Layer 4 of a small transformer language model trained on English Wikipedia (13 layers, counted from 0, width 128).
Take only the direct path to the model's output, skipping the later layers: a vector added to the residual stream pushes a token's score in proportion to its dot product with that token's output vector.

Output vectors of the tokens that the questions are about. A number n stands for (n - 500) times 0.0022.
"ệ": 335 355 615 437 426 565 320 635 375 199 514 382 585 320 500 574 137 298 420 521 255 590 741 452 584 433 392 272 679 370 285 389 471 421 628 584 451 475 559 576 496 442 557 616 310 485 841 321 472 710 639 473 385 390 453 337 655 336 340 532 452 464 610 714 351 373 617 702 400 611 521 272 469 772 871 356 545 425 411 708 729 782 160 598 529 539 397 378 387 566 709 269 556 429 588 687 267 772 463 262 586 637 500 516 819 463 448 608 540 608 417 447 192 530 707 573 505 241 295 912 379 410 492 655 668 470 343 465
"ь": 396 664 571 333 468 503 434 420 649 479 620 575 575 427 628 497 456 229 442 437 443 521 545 447 585 403 393 369 650 387 399 483 612 218 616 648 634 582 422 406 647 315 459 634 473 369 686 490 496 531 598 736 749 404 460 387 611 220 296 686 622 508 474 561 345 413 497 476 614 556 533 337 358 404 418 448 649 469 554 546 433 630 275 559 366 554 460 388 325 417 655 482 529 414 775 441 478 500 615 540 341 470 579 664 585 593 416 587 617 568 383 506 430 366 579 593 710 444 462 844 480 488 611 569 504 359 385 562
"ple": 648 551 373 449 519 574 514 669 558 516 362 335 585 669 398 500 608 302 377 258 303 719 553 565 513 554 647 136 471 549 350 513 483 463 586 389 500 388 576 411 843 589 671 539 331 555 576 596 537 667 455 761 787 546 448 34 532 500 550 345 399 459 338 449 470 505 330 765 376 665 538 514 370 401 668 659 595 452 226 583 468 303 388 631 433 286 621 215 808 446 467 448 337 442 806 729 428 729 779 302 560 722 251 583 417 351 635 709 492 612 480 637 448 579 704 439 448 341 276 681 317 330 562 295 448 557 600 460
"mate": 430 722 411 516 197 592 266 731 622 464 440 364 602 457 354 509 619 286 263 556 583 880 646 585 432 351 231 311 603 537 613 552 738 160 280 545 546 618 500 262 719 504 685 743 465 295 647 332 454 608 804 663 435 446 632 587 604 467 245 354 496 382 646 552 371 401 630 699 547 286 492 366 423 425 544 272 590 628 437 658 676 355 297 643 640 364 500 360 687 613 505 588 219 347 491 608 356 578 621 328 680 545 194 734 361 309 509 464 575 476 368 420 462 631 390 704 557 377 185 409 356 465 297 522 736 276 479 556
" district": 399 585 493 443 544 534 651 532 569 392 826 634 587 321 591 664 614 244 496 489 373 802 533 441 834 569 435 323 521 486 524 637 432 405 555 668 516 378 471 533 591 523 579 371 452 560 571 461 401 604 512 643 662 643 520 345 579 557 641 500 413 290 529 580 236 374 476 670 261 463 507 374 488 564 436 380 654 678 329 500 543 574 649 669 599 391 556 570 413 479 440 442 420 673 611 415 385 533 261 478 386 500 520 331 528 223 563 387 571 490 287 556 402 410 315 526 806 493 408 561 589 294 454 397 186 470 315 241
"ight": 534 707 269 664 385 483 322 551 451 570 613 429 408 733 411 560 328 621 570 423 480 126 495 644 391 447 521 629 764 311 597 657 562 327 674 544 762 837 680 771 522 535 422 490 328 224 487 223 600 353 420 687 655 387 704 462 539 551 458 702 287 545 496 477 745 422 476 513 458 562 495 373 309 687 635 490 442 256 581 461 505 557 544 486 571 262 381 494 476 352 611 484 260 456 660 766 70 476 788 115 697 631 611 691 582 615 646 760 534 611 621 459 363 461 589 338 467 416 389 768 534 540 435 557 662 539 590 346
"rt": 456 416 613 576 260 606 442 552 486 424 723 388 492 361 297 474 474 376 481 421 404 910 618 676 243 591 352 282 544 450 258 513 483 248 626 369 270 454 629 397 586 225 469 593 544 389 596 623 383 505 408 473 477 295 543 605 750 462 519 790 638 722 340 566 565 301 488 259 394 515 521 388 373 701 443 393 477 306 401 759 700 685 404 662 510 319 570 441 709 260 372 358 689 582 838 695 573 905 492 311 701 355 263 348 657 286 324 472 535 592 451 257 375 491 444 592 471 739 536 703 474 611 621 622 666 429 576 200
" version": 714 457 401 432 286 660 359 306 273 380 543 603 427 432 367 500 620 512 364 308 433 483 617 658 576 426 382 304 735 405 357 436 552 517 319 462 621 579 530 332 833 577 466 515 541 593 426 471 237 507 489 556 684 472 522 500 509 382 491 798 469 321 530 595 450 604 437 410 682 784 494 410 475 500 602 364 732 659 570 482 507 526 478 500 342 203 493 532 481 419 533 537 598 531 558 563 549 549 601 455 433 742 463 482 513 626 317 546 533 477 382 414 307 524 488 514 570 468 367 485 551 469 593 507 346 503 613 296
"house": 487 447 373 586 236 328 505 587 500 423 599 478 806 581 324 590 542 213 451 451 462 776 440 383 517 565 327 458 490 407 292 393 311 505 429 574 629 942 386 474 629 500 464 560 504 387 428 366 624 546 640 844 562 559 466 291 525 446 298 472 318 241 884 476 425 393 625 787 496 400 513 286 337 392 455 510 416 269 403 333 538 728 506 587 520 586 678 398 437 217 592 517 765 727 668 602 129 409 607 511 363 480 316 594 357 509 204 725 508 646 384 465 451 541 666 960 685 256 458 507 639 257 398 763 515 356 599 458
"right": 736 455 292 541 64 514 614 378 715 619 553 429 530 504 406 350 527 272 534 509 560 494 702 597 637 509 609 374 530 538 637 536 626 52 460 458 350 420 390 654 398 519 321 571 233 323 699 286 688 528 387 486 548 504 476 356 554 352 440 699 546 532 478 598 183 515 243 615 310 485 543 255 397 422 734 626 406 512 382 545 390 716 202 770 485 555 477 263 373 452 676 270 578 463 650 725 210 266 543 712 168 505 539 644 639 625 749 557 494 666 714 90 614 350 668 346 534 266 617 493 436 448 427 514 368 719 794 526
"I": 546 468 353 522 205 674 338 344 606 570 571 641 470 330 382 557 408 665 554 493 523 301 492 313 538 416 360 558 781 599 603 409 629 220 622 406 559 454 579 603 641 453 546 488 391 358 490 367 549 628 687 379 459 459 458 623 523 462 447 352 414 558 476 276 538 644 566 496 450 642 487 526 515 815 692 343 460 568 541 529 436 535 587 536 148 713 307 311 671 290 618 458 329 274 545 372 169 548 628 563 608 552 576 587 725 513 595 463 498 555 556 457 558 525 427 402 519 616 529 631 525 594 701 710 343 450 608 488
"present": 552 699 546 402 426 591 401 621 797 527 486 408 512 438 428 560 500 305 370 321 427 532 716 696 818 384 280 624 322 262 597 670 484 442 602 478 733 596 479 533 522 531 595 620 337 248 670 562 409 749 639 496 582 482 249 538 512 397 587 437 448 449 475 773 407 592 328 648 604 370 569 332 233 461 537 667 518 516 396 250 705 828 744 536 248 63 479 131 456 187 495 544 449 731 358 380 372 775 817 500 342 529 328 641 363 705 410 617 526 526 423 553 509 522 438 380 621 536 633 481 457 148 565 447 467 513 475 580
"rate": 543 583 314 517 464 350 594 329 376 504 449 411 469 556 373 409 375 76 438 443 591 835 334 803 701 515 514 327 591 311 122 562 445 377 789 156 592 708 747 370 554 525 340 254 265 456 871 703 693 445 570 490 658 575 531 571 689 516 267 340 592 207 519 717 575 500 282 612 320 414 567 449 396 659 823 516 555 716 422 639 464 383 358 585 617 288 467 603 513 96 706 297 644 297 520 742 648 683 307 712 595 408 484 443 347 564 797 755 506 529 360 504 442 293 548 648 526 154 569 471 577 240 577 894 604 418 381 272
" years": 450 581 466 349 603 531 530 538 584 581 537 609 424 609 595 562 532 595 609 354 518 671 746 601 492 244 317 348 634 620 571 396 667 330 515 774 703 640 666 666 472 512 633 349 666 260 330 582 492 456 424 704 549 519 483 569 411 303 531 516 473 277 432 821 374 334 507 512 490 552 538 324 512 584 522 337 524 582 413 756 557 697 500 610 689 527 673 640 392 141 492 422 550 320 702 416 777 682 415 347 494 539 408 511 618 485 469 411 611 461 639 425 347 228 570 608 764 525 652 414 407 411 797 381 303 403 537 491
"ș": 491 549 547 254 315 733 695 649 523 520 613 726 587 649 417 670 137 107 621 580 92 516 520 496 400 537 320 238 395 375 217 399 696 505 548 605 395 354 496 509 609 527 760 460 318 638 643 444 557 537 556 417 576 464 534 557 447 374 374 491 505 380 517 687 644 425 533 690 182 490 515 180 615 531 850 436 537 553 532 496 769 594 391 313 199 410 363 238 575 457 596 295 424 463 505 624 348 725 406 303 609 646 423 435 477 407 464 430 508 566 105 406 368 692 444 606 669 262 261 930 340 433 445 861 462 402 317 320
"°": 591 658 605 478 593 388 608 577 308 522 621 481 555 396 333 520 392 568 534 539 380 690 429 787 546 590 347 508 549 496 607 688 454 495 598 390 545 412 596 338 666 370 444 456 413 300 656 698 542 475 566 504 639 588 598 315 624 255 441 492 211 495 601 683 379 522 474 432 369 655 548 496 385 582 438 496 512 424 432 698 777 653 505 640 320 711 661 590 692 417 781 529 572 455 639 561 308 718 409 424 313 576 658 759 646 375 330 673 536 481 687 406 365 369 682 614 577 433 181 524 639 76 718 492 590 329 322 532
"ley": 644 344 433 427 662 407 618 586 372 294 500 699 694 457 559 436 349 534 786 520 250 795 447 377 531 488 558 306 608 481 595 441 627 568 548 553 661 645 434 391 381 270 484 643 324 459 383 697 445 566 371 570 653 556 457 552 522 431 397 580 459 500 630 371 484 355 474 638 482 710 522 348 574 340 534 456 496 353 194 562 564 403 588 520 482 685 452 114 615 600 539 592 646 512 573 793 482 558 845 356 561 464 530 464 296 393 668 513 529 665 437 363 465 492 742 564 405 354 240 577 336 311 420 562 708 532 69 486
"ance": 441 435 556 439 783 410 362 529 162 455 723 312 601 301 275 432 760 395 373 665 534 665 525 345 360 119 517 412 460 441 626 553 737 478 202 657 500 679 351 745 670 666 577 875 491 330 448 483 662 626 607 398 710 456 408 585 694 529 286 444 450 563 601 524 509 277 609 500 296 400 507 400 63 562 944 625 546 397 524 366 510 391 761 538 425 505 531 193 425 268 853 475 712 356 347 542 485 384 479 495 514 754 616 426 374 423 585 519 539 704 611 421 219 288 545 679 544 319 695 734 478 547 372 735 675 622 521 604
" Region": 368 577 491 540 615 612 614 496 514 466 511 437 472 375 460 683 317 409 387 564 235 537 376 528 668 678 425 347 481 519 369 650 584 632 594 628 418 192 326 438 538 559 480 365 402 426 485 562 539 584 658 744 496 555 307 527 472 423 575 486 425 425 672 594 513 405 538 623 497 662 515 464 549 674 572 324 752 677 567 641 489 470 413 667 399 269 426 360 516 500 544 531 435 705 489 469 392 659 468 464 345 435 606 482 629 658 520 416 533 523 614 515 396 524 345 386 770 415 396 480 588 329 702 715 434 629 506 199

Each question shows what one neuron of this layer's MLP adds at an activation of 1. A number n stands for (n - 500) times 0.0024.

n76: 355 509 599 639 437 337 491 636 494 436 518 760 322 463 547 479 500 662 456 505 540 653 568 515 602 612 557 424 484 477 569 540 592 522 625 372 446 485 481 555 512 348 575 479 566 619 497 336 445 497 649 491 684 834 733 655 539 634 490 456 277 435 454 435 556 467 429 520 642 416 611 707 518 540 486 190 277 518 672 560 582 297 379 488 539 537 381 446 486 557 513 530 491 503 604 461 314 494 487 651 368 526 506 500 564 418 500 525 463 752 484 452 497 497 665 429 497 521 455 639 616 712 606 431 252 387 528 568
Which two tokens does it push up most, strongest first? "I", " district"

n143: 530 490 382 475 652 682 698 544 491 556 601 419 396 532 387 358 298 359 453 424 416 575 609 520 406 676 429 510 472 431 720 439 355 517 683 358 297 569 651 536 645 631 564 777 427 596 536 500 572 418 349 664 435 452 448 510 452 649 707 528 511 452 369 334 638 535 497 531 433 602 562 686 375 485 435 624 385 631 497 281 534 419 684 474 449 575 469 523 681 376 600 510 525 445 490 638 427 435 587 594 521 720 500 536 416 466 475 516 332 434 483 544 449 371 741 565 165 500 264 690 506 507 412 483 552 465 653 349
Pushed up most: "ple"

n127: 390 413 444 405 479 500 431 623 438 643 503 486 484 403 341 507 562 342 419 542 451 368 475 539 403 580 479 559 376 271 430 345 434 610 581 513 639 497 490 794 589 467 564 450 440 314 517 620 510 663 597 410 392 500 333 525 236 479 515 503 405 706 744 368 444 642 471 238 526 561 526 533 577 423 398 560 661 538 487 507 549 518 691 692 613 647 480 530 514 478 410 691 618 523 225 369 376 383 253 526 570 663 265 569 386 420 472 487 637 515 467 446 435 384 720 410 579 494 311 383 321 406 626 340 428 548 447 457
Pushed up most: "present"

n154: 460 480 670 489 366 542 262 343 404 508 497 521 435 481 463 613 559 648 559 438 507 534 331 500 376 641 346 430 407 365 467 390 507 537 540 649 532 346 572 428 573 572 510 353 667 470 646 635 549 456 507 741 475 531 375 402 376 382 595 560 423 497 624 503 425 452 295 486 583 548 544 533 735 535 475 379 400 484 606 440 254 609 330 503 257 367 435 447 446 430 443 516 760 393 252 707 497 383 637 374 455 270 607 566 643 530 679 575 629 523 600 230 598 525 671 525 392 558 406 490 553 483 537 567 462 709 413 453
Pushed up most: " Region"

n224: 401 612 451 534 563 629 676 500 373 622 395 514 577 465 461 769 647 229 433 584 625 422 454 555 632 544 475 770 398 360 461 599 473 484 381 665 475 605 503 436 698 532 613 570 487 356 471 483 340 513 458 503 525 555 565 421 453 422 471 349 400 500 522 660 787 663 446 324 336 572 234 374 399 428 514 520 528 468 459 454 440 635 520 519 500 419 503 213 714 431 651 581 402 382 615 592 561 518 622 520 209 510 484 539 302 460 455 401 354 606 703 569 571 583 452 429 514 611 568 493 639 411 540 415 524 443 389 317
Pushed up most: "present"

n201: 635 583 439 573 346 320 513 720 518 381 528 608 400 315 572 543 380 533 358 489 561 526 596 342 420 592 422 569 309 442 355 474 586 513 489 417 609 506 436 516 425 468 670 472 642 428 559 416 751 601 603 672 312 397 724 452 469 428 475 497 535 568 481 702 458 497 641 490 544 431 699 547 497 584 529 467 443 437 604 549 511 587 603 442 561 433 702 245 482 560 523 295 626 474 320 626 507 647 622 514 249 500 517 221 506 553 594 445 376 378 513 531 349 303 541 557 600 347 484 480 677 643 292 618 619 694 461 422
Pushed up most: "ệ"

n173: 811 649 563 782 449 453 500 248 602 595 451 456 484 463 506 369 530 295 358 382 535 518 673 415 363 562 490 382 373 416 393 387 624 339 600 456 421 342 540 639 593 433 697 452 503 610 741 551 399 510 423 671 340 460 527 446 586 389 620 357 364 410 329 540 510 433 509 557 640 550 429 635 531 380 715 565 385 628 450 345 496 391 510 307 430 351 447 515 500 414 597 599 368 607 393 457 363 422 429 345 591 668 506 487 453 445 442 582 572 425 584 485 461 402 375 347 392 338 436 574 430 490 487 561 590 525 410 517
Pushed up most: "ple"

n104: 543 424 536 307 531 604 516 396 570 548 481 271 631 383 441 421 375 177 714 447 321 374 469 583 490 642 472 548 486 476 320 621 503 484 410 427 448 595 328 394 182 348 569 543 641 585 428 566 430 483 514 629 521 456 469 524 512 633 550 478 459 385 677 480 477 442 583 537 506 585 579 374 317 397 411 569 658 572 349 533 336 497 466 538 446 454 577 578 439 450 451 353 430 318 571 388 548 533 681 506 620 320 362 590 612 451 486 455 189 534 395 506 446 593 407 440 557 588 757 690 457 586 697 579 649 538 350 370
Pushed down most: "°"

n183: 386 550 633 738 539 490 335 729 500 718 768 458 510 394 330 701 341 591 556 525 458 564 419 392 466 429 661 622 455 559 477 626 549 533 496 442 393 371 572 605 652 441 398 537 573 267 390 567 611 469 547 529 428 573 559 430 535 396 624 425 423 260 571 431 372 635 633 300 481 452 661 354 506 519 282 174 471 455 522 610 610 349 500 653 548 586 500 538 391 439 483 551 444 484 590 389 555 556 530 446 371 469 440 441 545 510 511 647 410 384 350 281 464 549 538 586 709 194 446 460 428 591 687 377 410 510 600 575
Pushed up most: "°"

n179: 480 744 296 434 350 525 575 281 615 500 454 517 474 516 474 353 543 272 574 492 570 315 417 397 566 434 665 322 653 343 556 624 394 471 373 532 311 528 487 445 503 545 506 420 467 461 474 364 519 601 546 525 532 439 380 507 581 483 357 522 611 524 385 292 639 473 487 520 453 377 392 450 481 523 482 870 310 611 532 539 489 642 562 590 614 489 456 642 568 666 526 409 418 577 615 395 650 302 668 494 479 520 454 313 574 332 701 465 396 831 536 581 589 483 510 330 369 481 667 411 472 335 487 670 602 316 546 507
Pushed down most: "°"

n1: 676 503 550 518 378 409 343 510 337 527 615 664 543 353 453 674 598 633 462 666 451 549 573 526 384 572 431 458 664 486 463 425 433 251 563 480 500 348 531 669 473 373 387 371 645 682 234 543 622 672 478 542 598 626 553 401 355 556 419 621 717 545 565 482 440 475 306 671 675 490 463 489 705 716 419 507 358 536 393 281 604 639 412 299 597 213 479 519 430 442 348 458 255 296 632 486 398 575 415 387 405 490 537 454 549 398 586 467 500 559 470 622 371 454 535 558 449 650 516 493 385 503 572 618 444 324 527 493
Pushed up most: "rt"

n237: 341 446 671 577 493 512 468 533 497 561 440 530 308 405 646 528 248 481 613 481 392 765 533 590 622 509 572 490 576 606 535 401 563 506 738 543 561 416 516 354 431 494 409 384 599 373 269 547 574 552 404 420 541 477 427 483 448 593 583 437 480 366 443 586 422 596 497 671 503 567 353 601 460 522 497 548 493 528 317 624 413 497 497 559 588 483 572 352 493 655 500 302 379 699 569 424 447 456 334 445 324 422 558 575 345 394 305 447 455 684 223 646 486 664 440 507 321 693 398 347 464 734 374 503 424 571 456 445
Pushed up most: " district"

n161: 555 633 416 534 514 317 542 599 434 405 518 647 532 616 419 443 500 458 433 470 661 555 445 373 536 441 219 321 513 547 371 230 483 329 393 626 490 424 277 614 462 248 522 621 471 474 288 606 519 500 514 444 657 534 642 704 334 611 461 591 510 680 533 557 516 537 519 520 472 571 447 418 447 699 408 533 420 500 345 403 665 353 503 620 513 403 550 485 479 624 157 658 551 607 610 604 510 386 539 575 497 480 559 455 374 565 418 484 405 399 458 478 419 520 476 538 346 594 421 623 463 565 612 548 256 306 326 646
Pushed up most: "ley"

n200: 319 633 476 415 565 382 586 675 443 507 524 493 607 322 368 355 581 490 596 377 440 569 452 421 415 543 389 446 590 326 694 553 604 375 464 656 700 576 487 506 328 411 568 401 542 378 372 627 531 628 396 279 378 426 507 625 328 379 535 564 395 344 431 446 456 440 503 463 652 290 652 390 456 485 525 357 576 708 677 571 291 459 547 519 510 472 467 401 693 534 674 485 443 535 577 480 714 619 675 525 682 549 649 440 648 584 537 428 508 634 655 534 335 530 433 268 633 494 393 607 591 558 615 471 457 516 407 403
Pushed up most: " years"

n106: 448 514 411 644 525 589 554 518 322 519 416 536 614 434 490 451 516 510 535 622 272 349 455 399 445 440 485 342 426 207 256 537 496 640 371 433 588 590 553 591 636 388 710 644 297 616 726 387 450 602 415 411 292 375 532 680 503 568 455 364 413 610 446 471 372 382 433 610 487 516 225 526 729 189 605 569 541 569 460 586 555 623 421 584 627 541 374 699 444 241 503 569 637 477 691 500 575 570 435 438 554 493 666 618 634 541 467 624 725 480 634 529 530 547 525 227 552 473 545 562 503 593 518 692 443 563 291 397
Which three tokens does it push up most, strongest first? "ệ", "ș", "rate"

n187: 466 709 436 408 437 509 620 439 555 595 462 526 497 509 559 510 584 503 497 357 373 633 500 564 604 413 500 458 606 396 590 343 422 602 346 458 267 480 346 537 503 506 568 453 516 410 441 351 530 634 668 614 503 587 477 543 550 549 483 427 382 551 591 477 620 477 609 506 353 470 336 596 250 764 568 500 463 431 533 739 581 313 438 387 717 761 592 369 446 494 435 491 480 470 654 394 494 587 619 468 331 582 591 546 409 513 503 543 533 496 372 450 792 307 480 383 497 479 632 459 268 309 643 363 519 548 634 396
Pushed down most: " version"

n235: 433 549 350 467 753 392 441 558 565 540 440 530 617 466 504 562 343 511 602 598 346 512 434 476 284 588 564 412 551 193 433 408 281 444 485 582 556 361 583 442 570 427 490 388 282 714 710 209 774 457 614 558 515 325 463 596 554 383 462 553 415 583 397 142 524 573 490 460 405 470 350 646 405 439 653 468 447 402 375 328 344 422 628 696 514 383 593 600 362 446 655 513 484 335 406 587 668 529 296 470 423 539 465 369 599 592 448 356 632 394 380 574 630 386 496 296 546 544 653 521 596 369 590 518 725 483 311 356
Pushed up most: "rate"

n67: 434 300 523 623 477 382 581 516 450 493 536 527 679 570 651 448 642 548 308 414 608 504 414 605 647 561 497 513 428 355 418 405 487 443 472 439 210 458 562 494 541 665 479 648 532 525 462 678 586 661 337 549 592 585 470 374 518 559 827 470 470 542 511 556 531 533 460 543 369 324 410 528 363 434 490 583 480 485 457 645 432 503 441 466 575 500 558 223 558 557 481 446 506 645 539 503 467 395 649 462 517 532 691 531 241 541 627 232 607 441 535 714 448 517 543 565 500 555 407 585 673 325 600 459 323 268 607 507
Which two tokens does it push up most, strongest first? "ple", " district"

n240: 702 540 420 535 538 617 392 171 564 612 503 528 510 474 665 402 509 433 611 329 368 686 500 474 323 560 383 379 466 538 338 747 466 556 558 429 581 497 442 494 575 305 616 444 368 464 595 360 484 318 721 541 372 576 631 583 550 452 442 385 573 598 552 524 533 336 461 507 624 601 453 641 586 615 615 659 457 579 554 533 624 521 538 445 581 724 486 646 460 629 507 453 448 436 466 466 555 573 275 381 490 362 513 539 407 334 486 494 628 370 454 739 547 507 600 457 471 379 687 388 450 427 685 114 408 446 533 599
Pushed down most: "ance"

n66: 490 462 442 427 272 540 669 578 410 641 789 493 636 638 597 500 494 482 438 497 724 516 601 510 546 600 463 475 478 529 486 385 392 420 527 679 470 598 550 520 555 575 427 490 646 354 548 367 575 315 410 584 594 670 478 573 361 569 443 454 478 436 547 908 367 688 527 428 584 557 687 420 312 456 504 360 634 309 283 839 682 577 612 476 589 567 436 701 534 517 462 503 481 398 701 302 493 471 535 649 558 581 549 394 693 601 295 419 614 416 691 599 466 558 329 608 511 617 520 528 484 654 539 406 453 453 729 362
Pushed up most: " years"

n43: 648 559 619 372 392 576 529 392 460 611 634 472 683 452 402 536 648 467 602 464 388 571 534 687 576 567 475 435 388 562 582 430 675 589 460 596 563 481 117 690 295 636 406 589 421 365 546 542 506 524 585 595 514 452 541 604 437 661 453 422 319 439 329 377 422 384 516 483 456 519 373 612 538 630 539 523 560 452 592 795 362 646 469 394 358 649 507 459 482 384 615 270 319 548 582 497 363 570 454 576 472 674 530 620 641 570 531 510 600 309 520 415 640 503 490 408 386 227 562 365 537 533 738 484 411 522 322 532
Pushed up most: "right"

n101: 553 554 488 584 542 478 543 493 481 526 569 617 611 442 686 303 550 638 235 645 676 666 581 477 480 326 489 622 621 583 570 477 385 543 618 474 529 384 761 320 503 470 516 722 350 573 633 660 643 370 342 552 453 556 503 616 541 569 558 453 570 644 553 538 457 282 461 365 490 535 357 610 484 329 464 406 385 564 596 430 549 327 528 578 462 475 531 413 594 462 497 589 379 376 600 286 292 618 698 486 552 429 527 536 526 453 500 591 387 318 253 369 525 402 500 302 514 774 500 523 346 661 697 290 369 432 553 511
Pushed down most: "house"

n94: 317 516 540 721 484 518 629 452 388 437 465 418 660 389 540 459 428 797 532 560 491 486 488 649 666 455 553 526 404 661 506 515 342 392 531 677 417 314 290 573 528 387 618 567 336 503 512 303 400 462 293 494 467 613 658 406 394 378 459 652 399 446 577 513 576 577 434 452 446 432 565 558 416 496 534 556 543 539 420 376 574 533 723 400 332 400 503 718 527 559 680 479 684 509 490 647 638 457 500 609 539 380 441 494 545 565 464 521 703 643 643 370 372 441 698 600 426 587 447 596 412 606 389 367 439 461 522 553
Which two tokens does it push up most, strongest first? "°", "right"

n83: 405 657 639 514 334 466 468 236 361 618 355 628 439 481 425 439 488 507 421 616 405 408 408 529 731 585 605 422 510 531 327 307 412 318 468 414 570 353 362 487 413 474 460 473 477 308 727 677 519 477 598 588 648 453 238 387 525 446 571 355 638 470 548 473 584 507 608 331 600 491 471 496 472 561 803 470 349 569 321 360 478 531 452 567 386 475 563 322 528 491 559 481 582 481 392 473 392 494 346 332 589 404 267 555 465 493 417 452 462 542 458 348 689 497 661 567 267 554 460 366 500 546 533 572 635 409 435 258
Pushed down most: " years"

n241: 490 438 570 761 483 663 581 436 609 459 494 382 474 434 477 521 369 678 497 450 388 463 653 490 279 535 504 520 561 568 618 478 252 389 514 462 343 494 450 487 500 616 441 567 510 722 484 694 449 437 535 573 479 602 579 497 609 507 575 324 476 433 533 347 645 564 484 514 472 635 403 407 509 527 643 280 444 453 604 510 678 490 657 519 540 395 647 548 304 481 304 291 713 538 419 449 402 494 684 469 401 324 388 513 580 464 462 404 515 583 533 522 372 91 449 380 373 443 262 579 435 454 710 516 490 582 559 285
Pushed up most: "rt"

n255: 297 270 372 578 539 468 507 313 450 652 567 632 507 425 524 515 491 585 462 552 674 618 396 540 585 370 522 401 531 374 564 559 265 611 563 421 529 395 517 632 640 407 632 522 642 480 460 590 622 493 529 471 431 504 768 411 346 212 375 621 407 382 549 532 427 647 539 284 513 500 563 574 432 535 559 588 587 510 445 574 412 415 479 592 507 808 655 527 511 526 730 487 538 362 716 476 563 559 368 535 437 606 704 414 523 361 354 688 678 410 530 818 765 358 634 442 635 533 388 635 615 429 486 584 514 428 577 471
Pushed down most: "present"

n156: 394 553 356 626 496 402 573 529 549 702 477 507 390 480 416 465 418 454 543 667 524 563 592 390 422 490 406 272 634 602 525 340 621 409 461 497 620 616 294 669 448 413 527 487 560 511 318 463 414 777 553 480 485 749 522 459 704 496 676 387 418 525 575 723 711 515 253 489 338 524 431 566 425 516 676 387 508 503 541 475 516 578 529 555 630 704 576 484 550 372 437 413 422 579 681 758 478 490 433 539 662 632 581 472 503 390 467 404 863 944 539 564 423 711 452 500 534 541 540 697 407 652 371 553 274 367 577 723
Pushed down most: "present"

n60: 408 536 509 441 524 453 477 574 390 311 404 406 445 395 500 460 331 556 482 329 606 441 509 448 656 433 433 404 391 449 606 506 545 516 736 484 630 664 747 442 239 494 528 537 721 500 464 434 587 527 436 497 376 404 493 493 396 538 482 627 410 558 652 397 549 469 555 224 510 557 420 554 583 408 525 430 567 288 472 467 747 483 524 571 429 511 436 567 500 553 543 481 521 429 351 473 562 711 477 508 125 410 411 607 596 387 375 336 581 469 398 465 769 420 731 411 418 328 360 639 643 371 554 523 681 300 622 376
Which three tokens does it push up most, strongest first? "°", "ệ", "ley"

n243: 606 682 399 514 343 487 523 510 345 407 506 469 368 459 487 691 688 626 405 296 490 429 645 471 603 544 405 507 449 627 236 689 507 447 373 420 416 485 629 313 464 604 610 506 734 641 356 469 304 550 550 529 500 353 607 462 506 342 579 488 531 466 504 445 451 654 558 408 592 424 504 652 405 565 554 404 560 392 604 300 507 545 479 590 733 160 396 410 518 478 418 579 592 510 534 602 691 704 437 650 706 383 705 613 535 490 451 391 697 557 451 437 410 452 583 677 475 376 360 480 584 530 530 391 527 538 582 489
Which three tokens does it push up most, strongest first? " version", "rt", "mate"

n234: 592 568 363 684 334 589 393 784 546 458 491 324 545 423 567 487 658 677 589 508 326 625 589 382 466 367 678 407 522 407 361 575 602 552 493 587 592 598 503 569 427 324 424 345 605 420 598 363 581 447 573 470 460 379 561 484 547 474 450 390 516 427 486 439 442 532 614 560 639 376 419 409 580 482 674 485 391 521 459 528 724 133 404 551 604 563 604 385 704 403 611 476 594 398 506 621 455 446 506 482 423 578 624 660 590 339 503 488 446 504 432 383 554 500 497 470 413 556 494 374 538 540 685 377 366 449 386 682
Pushed up most: "mate"

n244: 459 566 590 562 583 545 596 353 618 577 527 658 555 458 397 466 512 528 436 481 497 588 728 583 484 629 380 497 361 532 469 679 474 516 572 521 510 582 391 439 336 398 440 655 734 516 224 636 436 663 584 620 658 542 432 395 443 487 469 603 480 442 542 422 466 565 610 619 434 649 538 254 557 576 765 626 473 224 527 419 355 612 370 662 433 540 395 546 588 491 597 566 581 591 416 523 555 679 422 594 559 376 516 620 488 622 559 406 526 265 566 518 524 530 507 493 689 322 400 437 571 431 592 581 319 434 463 369
Pushed down most: "ight"

n82: 353 380 538 711 720 500 534 538 503 546 320 457 490 434 320 504 478 411 529 656 500 481 593 453 414 598 610 415 549 719 595 550 419 503 313 361 405 554 650 323 456 534 662 417 599 514 619 402 517 667 570 602 522 362 443 521 545 458 366 211 432 454 488 461 269 316 586 634 690 464 537 590 714 433 337 815 504 651 526 463 469 572 443 384 598 643 545 446 689 500 517 497 389 649 672 609 553 374 268 447 390 348 603 694 520 596 669 497 376 342 606 390 522 471 821 551 456 474 465 442 458 414 465 541 616 618 551 526
Pushed down most: " version"

n88: 559 526 364 606 514 431 461 406 476 471 485 479 554 645 438 621 448 523 372 616 376 504 479 471 441 553 430 544 483 503 396 661 558 403 471 500 653 475 400 557 435 596 342 399 614 516 471 552 436 440 314 296 236 503 602 596 559 242 479 230 785 376 540 510 394 388 551 611 588 550 325 489 352 315 507 546 528 506 375 633 785 603 503 242 483 549 473 581 411 506 507 550 579 465 366 406 608 428 575 480 561 553 477 526 709 749 493 723 618 530 396 534 234 610 640 325 722 604 457 634 429 556 553 523 638 560 477 514
Which two tokens does it push up most, strongest first? "ệ", "ș"

n131: 732 345 397 599 521 764 490 290 575 511 462 443 660 455 406 379 513 429 669 420 307 413 406 464 449 513 227 388 327 545 426 630 563 564 703 633 640 598 583 451 447 401 538 337 490 490 620 504 461 449 363 723 572 514 468 433 647 493 460 453 440 635 583 612 546 371 444 493 655 439 776 496 597 352 467 564 359 419 510 390 470 383 503 546 545 543 593 660 464 593 339 330 363 346 355 569 497 385 453 388 640 439 814 437 458 561 677 536 433 372 513 529 445 380 398 605 424 481 582 641 541 524 678 453 580 474 607 818
Which two tokens does it push up most, strongest first? "ight", "rate"

n17: 470 605 457 431 531 557 536 382 543 537 574 580 603 440 467 345 613 497 568 349 404 641 571 413 434 513 595 438 324 503 345 452 370 199 583 583 518 565 534 638 373 416 196 371 247 615 670 430 397 396 546 421 550 333 545 576 538 708 561 475 663 490 348 432 536 302 285 571 513 286 576 558 357 538 554 645 518 367 390 631 694 542 401 449 672 412 446 485 568 469 641 513 421 574 320 527 428 454 480 599 411 503 483 542 388 649 406 413 438 557 497 525 453 424 342 299 528 671 435 556 630 629 621 448 442 652 477 224
Pushed down most: "°"